Layer 5 of a small transformer language model trained on English Wikipedia (17 layers, counted from 0, width 96).
A neuron's activation on a vector x is GELU(weights . x + bias), where the dot is the dot product.

Input weights of the MLP neurons that the questions are about. A number n stands for n times 0.0065.
n3 (bias -0.012): 5 -42 -23 -32 47 11 12 34 10 -65 69 -38 24 -24 -25 -39 63 -3 -35 -43 13 -23 0 -62 20 54 -26 -33 -53 27 -35 18 -52 81 16 -6 -22 -15 2 7 33 -74 10 9 -31 68 -48 28 -25 22 -40 -20 44 6 25 3 7 -2 -9 18 17 18 -33 9 3 -49 8 9 -27 -24 -26 0 15 44 28 -9 -30 -32 8 -40 -8 39 1 7 15 17 58 0 26 25 29 -1 57 -28 5 14
n6 (bias -0.033): -32 -18 -6 47 4 49 11 -32 21 8 79 40 20 -34 11 -45 7 -30 -17 -41 14 1 -11 -24 28 37 -59 24 -37 23 4 0 22 40 -29 64 -11 4 48 26 -10 15 -14 8 -6 -24 5 -54 -10 -44 23 -5 14 -2 27 2 10 -37 -50 -2 42 30 -48 40 -8 -7 -12 17 -9 -53 2 -27 26 -10 -49 -14 25 45 66 -21 -41 16 85 5 8 -71 23 20 14 -10 9 -43 -15 -64 1 -30
n24 (bias -0.024): -14 8 -50 -13 23 9 -26 -23 -17 12 -33 24 -6 5 -2 62 30 29 -5 5 18 -37 40 8 -20 -37 -64 -18 49 63 -38 -4 5 -10 -42 0 12 -32 -43 -3 10 12 -77 70 26 -36 -39 -1 -15 -17 0 4 -21 5 -9 -11 33 45 -25 16 14 -20 -9 -17 41 9 39 0 3 -15 -25 -9 -53 -8 -51 -28 -4 -29 65 12 17 18 9 10 27 6 -5 73 53 -18 17 11 13 -6 -22 60
n85 (bias -0.022): 18 -11 -16 -54 11 -14 -18 13 6 -7 -10 -12 -1 15 32 18 41 -18 6 -9 -9 -8 3 -2 -19 -10 -5 -38 -25 19 49 -23 -6 18 -60 41 5 -9 -31 16 9 -3 -31 31 -19 -6 9 33 -15 21 8 14 -1 34 -17 -39 15 17 8 43 20 -28 -2 10 -2 20 7 -11 -3 16 -8 32 34 48 -23 -15 10 42 5 6 -17 3 -10 -8 -6 -15 -29 0 6 -12 -33 -16 -11 8 -28 -3
n119 (bias -0.020): -41 18 -2 -41 -14 -46 6 36 -35 -17 12 -11 29 -42 13 -22 11 -9 3 -56 48 2 5 18 -7 7 -12 -29 -13 -2 -27 -27 4 17 -26 11 -64 -48 46 -17 -21 18 -29 10 -35 -38 31 -34 -8 -22 11 -32 -36 58 38 16 45 17 2 2 -43 14 15 45 16 21 20 17 -40 27 -5 36 -63 4 18 -11 7 3 39 8 14 8 39 14 -17 10 -26 2 16 14 11 -11 44 12 24 6
n144 (bias -0.015): 48 -8 -21 -30 42 -2 -52 -31 37 10 -25 43 10 2 -12 25 -18 34 -57 -22 -23 -9 -47 -32 -3 -8 -11 44 -19 30 -22 18 11 1 24 -26 18 3 74 47 20 4 -16 16 6 34 -18 -74 -22 -19 -15 -29 25 16 6 9 28 -5 27 -16 -10 -15 17 -20 9 16 -21 1 -33 -8 -31 32 15 -26 7 12 94 9 -30 36 24 -37 31 -27 16 2 -10 13 -60 -26 17 -25 15 -10 9 -12
n215 (bias -0.011): -13 -2 -26 57 0 21 -29 5 -37 43 45 24 -8 1 -37 31 -19 26 -21 -9 -53 10 -39 47 27 -12 30 -12 20 31 16 -27 39 19 7 50 -17 14 -9 -23 -1 -46 15 -24 32 -3 7 -27 -36 42 32 -16 17 4 -1 4 3 22 0 6 -16 -58 -32 12 -26 11 27 -45 -31 -61 -47 14 -12 2 7 22 -24 33 -39 12 -24 -52 -9 -31 12 -19 51 24 -23 18 4 36 14 11 1 64
n228 (bias -0.016): 2 -5 -11 -7 -4 22 -2 5 27 1 24 -20 -31 -25 -15 -17 1 -18 -34 -13 4 -7 15 15 18 -9 -14 13 -13 23 12 20 5 8 6 -36 15 1 -9 -27 -24 35 34 -17 4 27 50 -24 -34 -3 -1 -6 -3 8 -3 22 -35 28 -31 -58 1 10 1 -9 -3 -34 6 -18 56 40 -20 43 -28 29 13 -1 44 10 49 -7 -8 4 -7 1 -29 -29 71 -25 -55 -21 1 -16 32 -21 18 6
n350 (bias -0.014): -13 7 3 11 18 18 -19 -30 -24 -51 0 -46 -66 4 -19 -17 0 -15 37 -34 0 -13 6 6 -42 -4 -25 -40 38 13 29 -17 21 42 -10 -22 45 -15 -33 -30 -26 54 46 -39 32 -36 -26 -49 -42 -20 6 -8 -16 46 48 52 7 9 -22 20 38 29 2 58 45 33 25 -24 7 -25 -26 -18 16 18 -2 4 -15 0 5 21 67 3 -93 42 10 -21 8 -75 28 65 51 35 -41 -9 9 -14
n353 (bias -0.009): -17 -19 -51 -8 -1 23 -9 -49 10 -19 28 -19 19 -26 40 -7 -23 58 16 6 -3 89 -6 15 16 17 -4 -12 -12 55 -19 -19 45 11 -55 31 -40 18 25 17 -22 -43 -33 -9 -2 11 13 34 -27 -40 -50 4 -8 -10 16 -23 1 7 23 -67 27 -10 -81 -4 7 51 2 6 -18 -2 34 -47 42 -3 24 -5 10 -24 13 3 36 -21 59 -51 0 28 20 -13 -51 -42 5 15 2 68 12 -17
n354 (bias -0.012): -28 39 42 -1 -2 -18 -19 -30 7 -5 -9 -17 40 -48 -6 -32 15 -36 -6 -54 16 23 -41 62 -13 11 -22 -53 -24 -20 -48 2 14 -5 -23 30 37 23 -19 32 -23 37 5 -12 15 25 72 12 11 14 17 30 -24 52 -21 -3 59 -81 43 -35 -9 -18 1 -22 13 11 -7 37 -66 3 12 72 15 34 -33 -8 15 -2 -20 -3 -2 -45 -47 71 -62 -1 -14 -41 45 -2 29 42 -35 -31 2 33
n355 (bias -0.019): 8 39 -9 5 1 -34 -53 -14 -38 7 -44 44 -13 28 42 34 3 0 -21 3 -5 -6 9 -39 38 -30 17 1 -51 -30 56 -2 17 26 2 64 41 -57 31 62 58 24 -15 77 17 18 -41 -11 70 -51 3 -18 -35 22 -13 1 19 -6 -29 -52 -49 49 -20 -2 -29 -29 -66 31 11 -6 -1 2 24 9 -15 6 -13 -13 -50 -4 -66 -25 14 37 -16 10 -62 34 9 -41 -14 6 12 33 60 7
n385 (bias -0.015): 27 -36 -17 -9 11 28 -11 -37 -4 -40 25 -16 41 -8 -13 12 1 30 -4 -25 -5 -16 5 61 49 -3 39 93 41 -40 13 -19 0 9 6 -6 -7 -5 -15 -23 32 -13 -26 47 12 -19 10 9 9 -31 -13 22 -65 9 -49 -33 -21 -28 30 -30 3 27 -4 -6 47 32 -3 24 -17 -17 -22 15 -45 -37 -52 57 -23 -18 -27 -2 18 -2 -58 1 -17 -10 23 10 -45 24 2 54 36 -54 11 56
n387 (bias -0.023): 30 44 34 29 3 28 14 11 -17 0 17 25 11 -24 -29 -14 -12 0 -26 17 -9 -29 -7 -3 -53 37 30 19 39 11 28 -17 -11 7 -51 19 -8 -81 -9 -3 9 -23 6 6 -36 11 -10 46 -46 -28 -44 18 10 -5 10 46 -5 20 -31 -5 49 -12 9 8 2 -9 28 -38 -10 4 44 17 14 23 -20 -11 -22 22 16 -39 -12 25 36 2 -28 -70 8 6 -46 15 19 -15 47 43 -39 -8
n427 (bias -0.028): 6 -56 -18 36 -37 25 8 -18 -10 7 -18 -17 -6 32 33 -5 -1 17 -24 -25 9 -14 -16 -47 13 -28 -36 5 -11 33 7 28 31 34 -20 30 41 -27 76 -8 -2 1 9 -24 -15 21 3 -4 4 -6 -1 -16 -43 -11 -4 5 3 29 11 -29 -49 41 12 -13 20 38 54 21 36 4 35 -21 51 43 -17 -30 21 21 -17 -39 -33 -5 -35 -8 13 -18 23 -34 82 -23 10 -17 -39 30 -25 -54
n434 (bias -0.012): 14 25 20 -6 48 11 -32 21 32 13 -23 31 10 4 -41 -45 22 19 -12 -27 11 -26 -51 -51 -12 20 -4 -20 -15 9 -27 37 21 -35 -10 10 -54 -55 9 -34 -20 22 27 -12 42 -30 -4 -30 4 -46 -9 22 10 9 -16 47 -44 9 37 -12 23 12 14 9 5 34 -10 1 22 -20 -5 -32 11 -41 -31 34 29 -42 17 32 -6 -18 -37 -18 28 -30 15 34 -3 -4 -8 37 49 11 57 -18
n441 (bias -0.012): 6 43 -10 -3 -51 -16 27 60 2 12 -13 57 0 -42 4 40 -12 -11 -27 2 -55 -26 23 2 -54 8 21 8 -17 -8 -8 22 11 -43 -20 30 -7 -51 -41 9 -22 -6 39 -18 39 -46 16 -68 -77 -4 34 -31 8 -7 -14 -32 -4 0 -11 -21 -3 33 -15 9 -6 7 3 -19 5 18 14 -39 -24 11 -20 4 -5 -34 30 21 58 -14 -10 35 -10 51 61 28 -20 20 21 -13 37 78 59 16
n499 (bias -0.014): 0 -4 -3 -18 -25 -32 -30 23 23 11 -20 12 9 -26 24 46 -53 -44 -12 -9 -9 -18 -2 2 11 -37 -27 29 28 28 -2 -8 35 3 -10 16 33 -10 -1 2 -15 -36 10 -35 -30 82 -23 -28 -29 2 -23 -6 22 5 8 12 -27 -27 -13 -2 39 -16 10 71 -23 1 -69 46 25 -19 13 -11 20 15 -18 58 -4 37 -9 7 -36 7 28 2 22 7 -23 -26 38 36 -15 -25 12 -25 27 22

Each question shows a token from some text and the vector x that enters the MLP there. A number n stands for n times 0.045.

" st": 11 -16 -15 40 28 -9 1 52 -22 71 11 -19 -30 -5 5 4 7 14 29 54 -9 -27 16 7 2 -5 -34 -19 2 -32 -5 9 22 -51 17 -47 -26 28 16 -11 -15 -9 38 -35 14 -21 -5 18 25 13 -14 30 -8 23 -14 -1 29 10 -3 18 1 17 17 1 -21 9 -1 16 -9 30 -3 -29 7 -28 -27 -42 -16 35 -12 4 -25 17 27 -7 -22 -9 -4 -10 -2 0 -3 21 -12 -18 -29 -27
The neuron with the highest activation: n427

" Mi": 0 10 -13 -3 21 -7 12 25 -18 33 8 29 -31 7 -17 -1 -36 6 23 5 -12 -1 33 8 18 -1 -22 6 -38 -32 -22 -12 -12 -51 11 -14 10 6 24 8 -34 -30 25 -12 24 28 -10 19 3 22 -17 51 -18 16 -11 -12 19 -17 31 20 23 9 24 1 -16 -12 -18 22 16 37 13 -19 -13 -32 -19 -62 14 27 -23 -18 -10 -3 35 0 14 22 8 14 -26 22 -3 13 12 -10 -41 -48
The neuron with the highest activation: n499

"–19": 28 3 9 10 11 -11 28 41 -23 30 20 8 -19 -1 -4 35 -20 21 34 1 -30 -26 7 9 -1 -20 -18 -21 -31 -32 6 -6 -21 -66 20 -20 27 14 25 6 -5 -37 28 -5 4 -21 -29 15 11 28 -15 -3 -17 31 4 26 21 10 33 17 35 13 15 -2 -13 -43 -25 27 23 19 9 -23 -1 -44 -11 -24 -13 23 -27 -2 16 -3 16 -8 23 40 3 0 -21 -8 -18 24 -21 -14 -23 -48
The most active neuron and its activation: n441, at about 0.15

" which": 10 11 -11 23 32 -10 26 27 -63 39 29 -35 -56 -6 -2 10 24 37 17 1 -3 -14 7 -1 27 -2 -26 5 -9 -4 -7 -10 -11 -56 16 -28 12 4 1 -9 -2 -20 18 -16 1 -14 -27 5 43 -11 -1 -1 -12 43 -1 -1 16 -11 38 11 10 39 26 3 -31 -7 -13 18 -19 27 -23 -17 -11 -11 -26 -22 10 25 3 7 -3 2 35 -2 -8 11 14 -10 -17 19 -28 35 -18 0 -55 -21
The neuron with the highest activation: n119

" had": 17 2 1 4 33 -35 25 49 -59 36 21 -4 -26 2 -1 10 11 11 39 35 -26 -20 18 19 27 -23 -26 4 -20 -21 -20 11 -8 -72 2 -36 7 15 20 -16 13 -25 7 -26 4 -18 -24 17 26 5 -6 18 -31 37 -36 -12 15 -18 16 26 -2 17 25 5 -9 -5 1 22 -15 12 -3 27 0 -22 -17 -19 8 42 -5 3 -13 12 9 -9 -3 29 6 -21 1 20 -24 21 -31 -4 -37 -9
Which three neurons fire most, strongest first? n85, n354, n385

"me": 12 22 -21 5 7 -16 -13 53 -32 60 11 -15 -34 -3 -28 15 8 -4 34 11 -18 7 12 33 5 34 -30 -5 -27 -16 -43 -7 12 -35 13 -24 26 -11 -5 17 -4 3 17 -20 21 2 -12 28 28 29 -8 9 -28 24 -23 -12 15 -8 37 36 12 23 -11 18 -13 -23 -8 21 -18 31 13 -39 -43 -16 -17 -35 -18 -4 -42 -1 0 3 38 4 6 11 12 -31 -18 12 -9 18 -16 6 -26 7
Which two neurons fire most, strongest first? n354, n441

" to": 6 11 -14 35 20 2 17 56 -40 31 3 2 -45 -3 5 -8 10 20 41 5 -35 -8 21 21 24 -29 -33 -21 -34 6 -2 -14 21 -69 -9 -37 30 -8 28 -10 10 -11 29 -12 15 -6 -31 2 23 1 -6 22 -21 18 2 -15 21 -17 12 28 -3 13 28 11 -32 -26 13 22 6 11 -6 13 4 -11 -29 -24 -8 21 -16 -16 12 9 33 -9 21 -11 -13 -11 -5 25 -16 27 -22 -8 -32 -44
The most active neuron and its activation: n427, at about 1.1

"s": 34 9 -17 8 23 -11 15 35 -26 31 21 -7 -40 1 -36 13 -3 24 35 20 -17 -14 37 39 26 16 -40 -10 -19 -20 -17 -9 1 -57 16 -28 24 13 13 -13 -12 -16 24 -16 6 -4 3 8 32 11 -21 11 -21 6 -20 -15 16 -18 8 32 1 24 12 10 -3 -39 -8 18 -4 21 -16 -31 -24 -25 -25 -38 -14 8 -34 -14 17 31 38 6 1 -11 16 -16 -9 39 -17 25 -32 32 -3 -14
The most active neuron and its activation: n441, at about 0.2

"t": 4 -2 9 -1 18 -15 23 46 -37 44 4 -54 -39 -3 -39 2 -7 12 18 -11 -4 -10 19 14 39 1 -20 -12 -13 -28 -16 27 3 -52 9 -26 15 8 16 -43 27 -9 10 11 32 6 -19 20 11 34 -11 25 7 14 -14 -18 6 -14 19 -4 25 22 6 32 -20 -22 1 25 5 12 15 -38 -28 -19 -24 -48 18 39 2 -15 -5 25 28 24 18 -24 12 -23 -21 3 0 25 -22 -13 -15 -32
The neuron with the highest activation: n228

" this": 27 24 -21 29 14 -47 6 52 -42 51 3 -16 -66 0 0 0 13 -11 16 1 -10 -17 34 35 25 4 -8 2 -15 -23 -14 -10 22 -39 12 -13 14 -18 7 -13 -1 -41 17 -1 13 -8 -18 30 33 11 -6 12 -23 40 -8 0 9 0 17 23 30 33 28 0 -29 -4 2 10 6 8 -17 -17 -28 -18 -11 -23 -5 -11 -23 0 -24 23 49 -8 -8 13 -3 -15 -20 -2 -6 18 -22 2 -20 -16
The most active neuron and its activation: n355, at about 1.6

" between": 12 29 -2 21 15 -11 55 60 -50 32 21 -13 -33 11 -14 16 -10 18 32 -1 -18 -12 -4 11 27 -4 -27 -12 -26 3 -16 -15 3 -42 -3 -15 5 4 29 -10 4 -29 34 -21 0 9 -19 13 29 -15 -35 30 -13 44 -9 -8 46 6 7 25 9 15 26 -3 -8 -31 -4 26 -3 29 -17 12 5 -3 -28 -18 -17 -4 -10 4 28 -5 24 -20 -24 -14 4 -10 -33 15 -8 14 -20 -20 -44 -41
The most active neuron and its activation: n387, at about 0.96

"y": 19 20 -33 2 16 -24 -2 39 -20 45 -5 -24 -30 -14 -42 -11 22 35 56 9 2 -3 13 27 26 7 -4 -9 -26 -22 -14 22 -4 -89 -6 -28 -12 10 34 -1 -23 2 25 -7 24 -2 -28 24 0 39 -13 28 -11 38 -4 -17 2 -14 8 9 10 8 20 -1 -14 -19 0 33 2 10 9 -38 -10 -7 -27 -34 -9 32 -18 -20 14 18 22 0 4 -14 20 -7 -18 0 -8 33 -11 1 -14 -33
The neuron with the highest activation: n434

" in": 1 19 1 25 27 -16 14 42 -50 21 24 2 -15 18 -7 27 -13 14 38 13 -6 -14 27 20 7 -21 -30 12 -46 -19 -16 -12 17 -55 -3 -22 20 -9 25 3 -15 -21 25 -19 0 9 -26 9 15 -7 -26 15 -9 20 -5 -7 34 9 40 21 24 -7 44 -11 -22 -34 -35 19 1 42 -2 -4 25 -11 -13 -32 -11 15 -33 -10 -3 -2 39 -24 10 16 -7 -24 -20 9 -20 21 -20 -3 -27 -23
Which two neurons fire most, strongest first? n499, n355

" was": 10 0 -5 9 20 -36 34 36 -50 23 16 3 -37 6 -14 9 12 17 40 53 -33 -20 26 26 32 5 -31 -2 -22 -26 -29 -2 12 -55 -4 -38 11 8 32 -19 4 -23 2 -7 -1 -23 -21 16 19 9 -18 18 -10 27 -13 -20 22 2 34 46 5 15 21 -7 -7 -11 -2 19 -20 20 -14 30 -12 -31 -19 -18 26 37 3 -11 -2 -1 17 -7 -12 14 3 -28 -13 16 -7 11 -24 -2 -35 -35
Which two neurons fire most, strongest first? n85, n119

" character": 46 -9 -22 31 23 -13 13 30 -48 58 -4 -30 -35 8 -9 2 3 0 30 37 -5 -27 23 16 16 8 -20 0 9 -16 -28 12 -8 -57 16 -10 24 13 16 -30 -14 -37 36 -7 -9 9 -13 3 29 6 1 14 -25 20 0 0 -6 18 18 24 25 6 -12 7 -17 2 -2 14 -21 45 -1 -13 14 -10 -13 -31 -18 -18 -25 2 -16 14 36 1 20 4 15 -10 -24 0 -10 33 -27 -21 -61 -20
The neuron with the highest activation: n427

"ad": 29 9 -5 19 12 -22 39 57 -19 20 5 -34 -56 -1 -25 -11 -7 19 35 25 -32 12 21 4 20 17 -3 15 -35 -24 -29 7 9 -54 29 -38 5 -4 21 -1 2 -5 7 -28 9 11 -11 17 -10 25 -10 29 -24 3 -13 -6 -17 31 -3 29 1 20 24 13 -12 -44 5 45 -6 13 -8 -28 -11 -22 -3 -43 -3 1 -15 -15 18 16 20 15 19 2 14 -14 -17 22 -45 17 -7 8 -10 -30
The neuron with the highest activation: n441

"st": 27 -28 -26 29 17 -26 48 43 -34 58 22 -30 -21 18 -35 9 -7 17 15 25 -21 18 19 0 12 5 -17 -29 -11 -41 -26 26 7 -38 39 -30 7 17 24 -17 -8 -5 15 -14 18 -17 -18 36 29 24 -34 11 -16 -6 -20 -19 24 11 7 -8 2 9 9 0 -33 -8 -11 21 -13 24 2 -37 -3 -12 -20 -40 -22 24 -15 13 5 45 31 3 18 -3 6 -27 -18 18 -2 27 -7 6 -18 -32
The neuron with the highest activation: n427

"m": 43 24 -10 4 15 -13 22 41 -24 64 2 -6 -28 9 -46 5 13 30 31 25 -15 -4 27 15 30 36 -13 -32 -29 -21 -50 9 2 -47 -5 -18 1 -5 9 -3 -14 -10 11 -15 32 -3 -12 1 28 8 -7 15 -16 -10 -9 -21 4 -26 24 33 -1 -2 -2 26 -19 -24 -1 37 -9 34 -23 -37 -31 -23 -28 -33 -11 -4 -4 3 8 16 47 -9 13 4 7 -6 -19 15 -11 15 -34 13 -9 -3
Which three neurons fire most, strongest first? n441, n434, n24

" term": 18 1 -6 24 27 -9 32 24 -53 55 31 -34 -33 12 1 -3 12 33 2 15 -5 -13 7 6 12 24 -17 15 -11 -14 -38 10 -5 -47 8 -33 -7 7 7 -13 -22 -34 10 -17 1 1 3 1 4 -1 -34 24 -32 27 7 -7 8 22 30 20 18 23 7 -7 -20 -12 18 27 -22 70 -17 -9 -1 -7 -15 -31 -12 -2 -3 -8 4 12 44 -3 18 10 19 -10 -35 6 -14 9 -26 -22 -40 -35
The neuron with the highest activation: n353

" the": 12 8 -6 22 37 -18 22 37 -27 41 9 4 -41 -16 4 6 22 11 26 26 -15 -21 17 7 29 -1 -20 3 -32 -10 0 -3 38 -34 13 -24 8 -8 16 -18 -13 -43 24 -24 16 5 -23 21 47 18 -18 30 -46 42 -16 -24 16 -4 20 1 8 26 34 3 -16 -21 -12 13 -17 16 -4 -30 -8 -26 -10 -35 -11 3 -24 5 -2 -13 36 -6 1 16 12 -26 -17 8 -27 40 -19 -4 -29 -16
The neuron with the highest activation: n355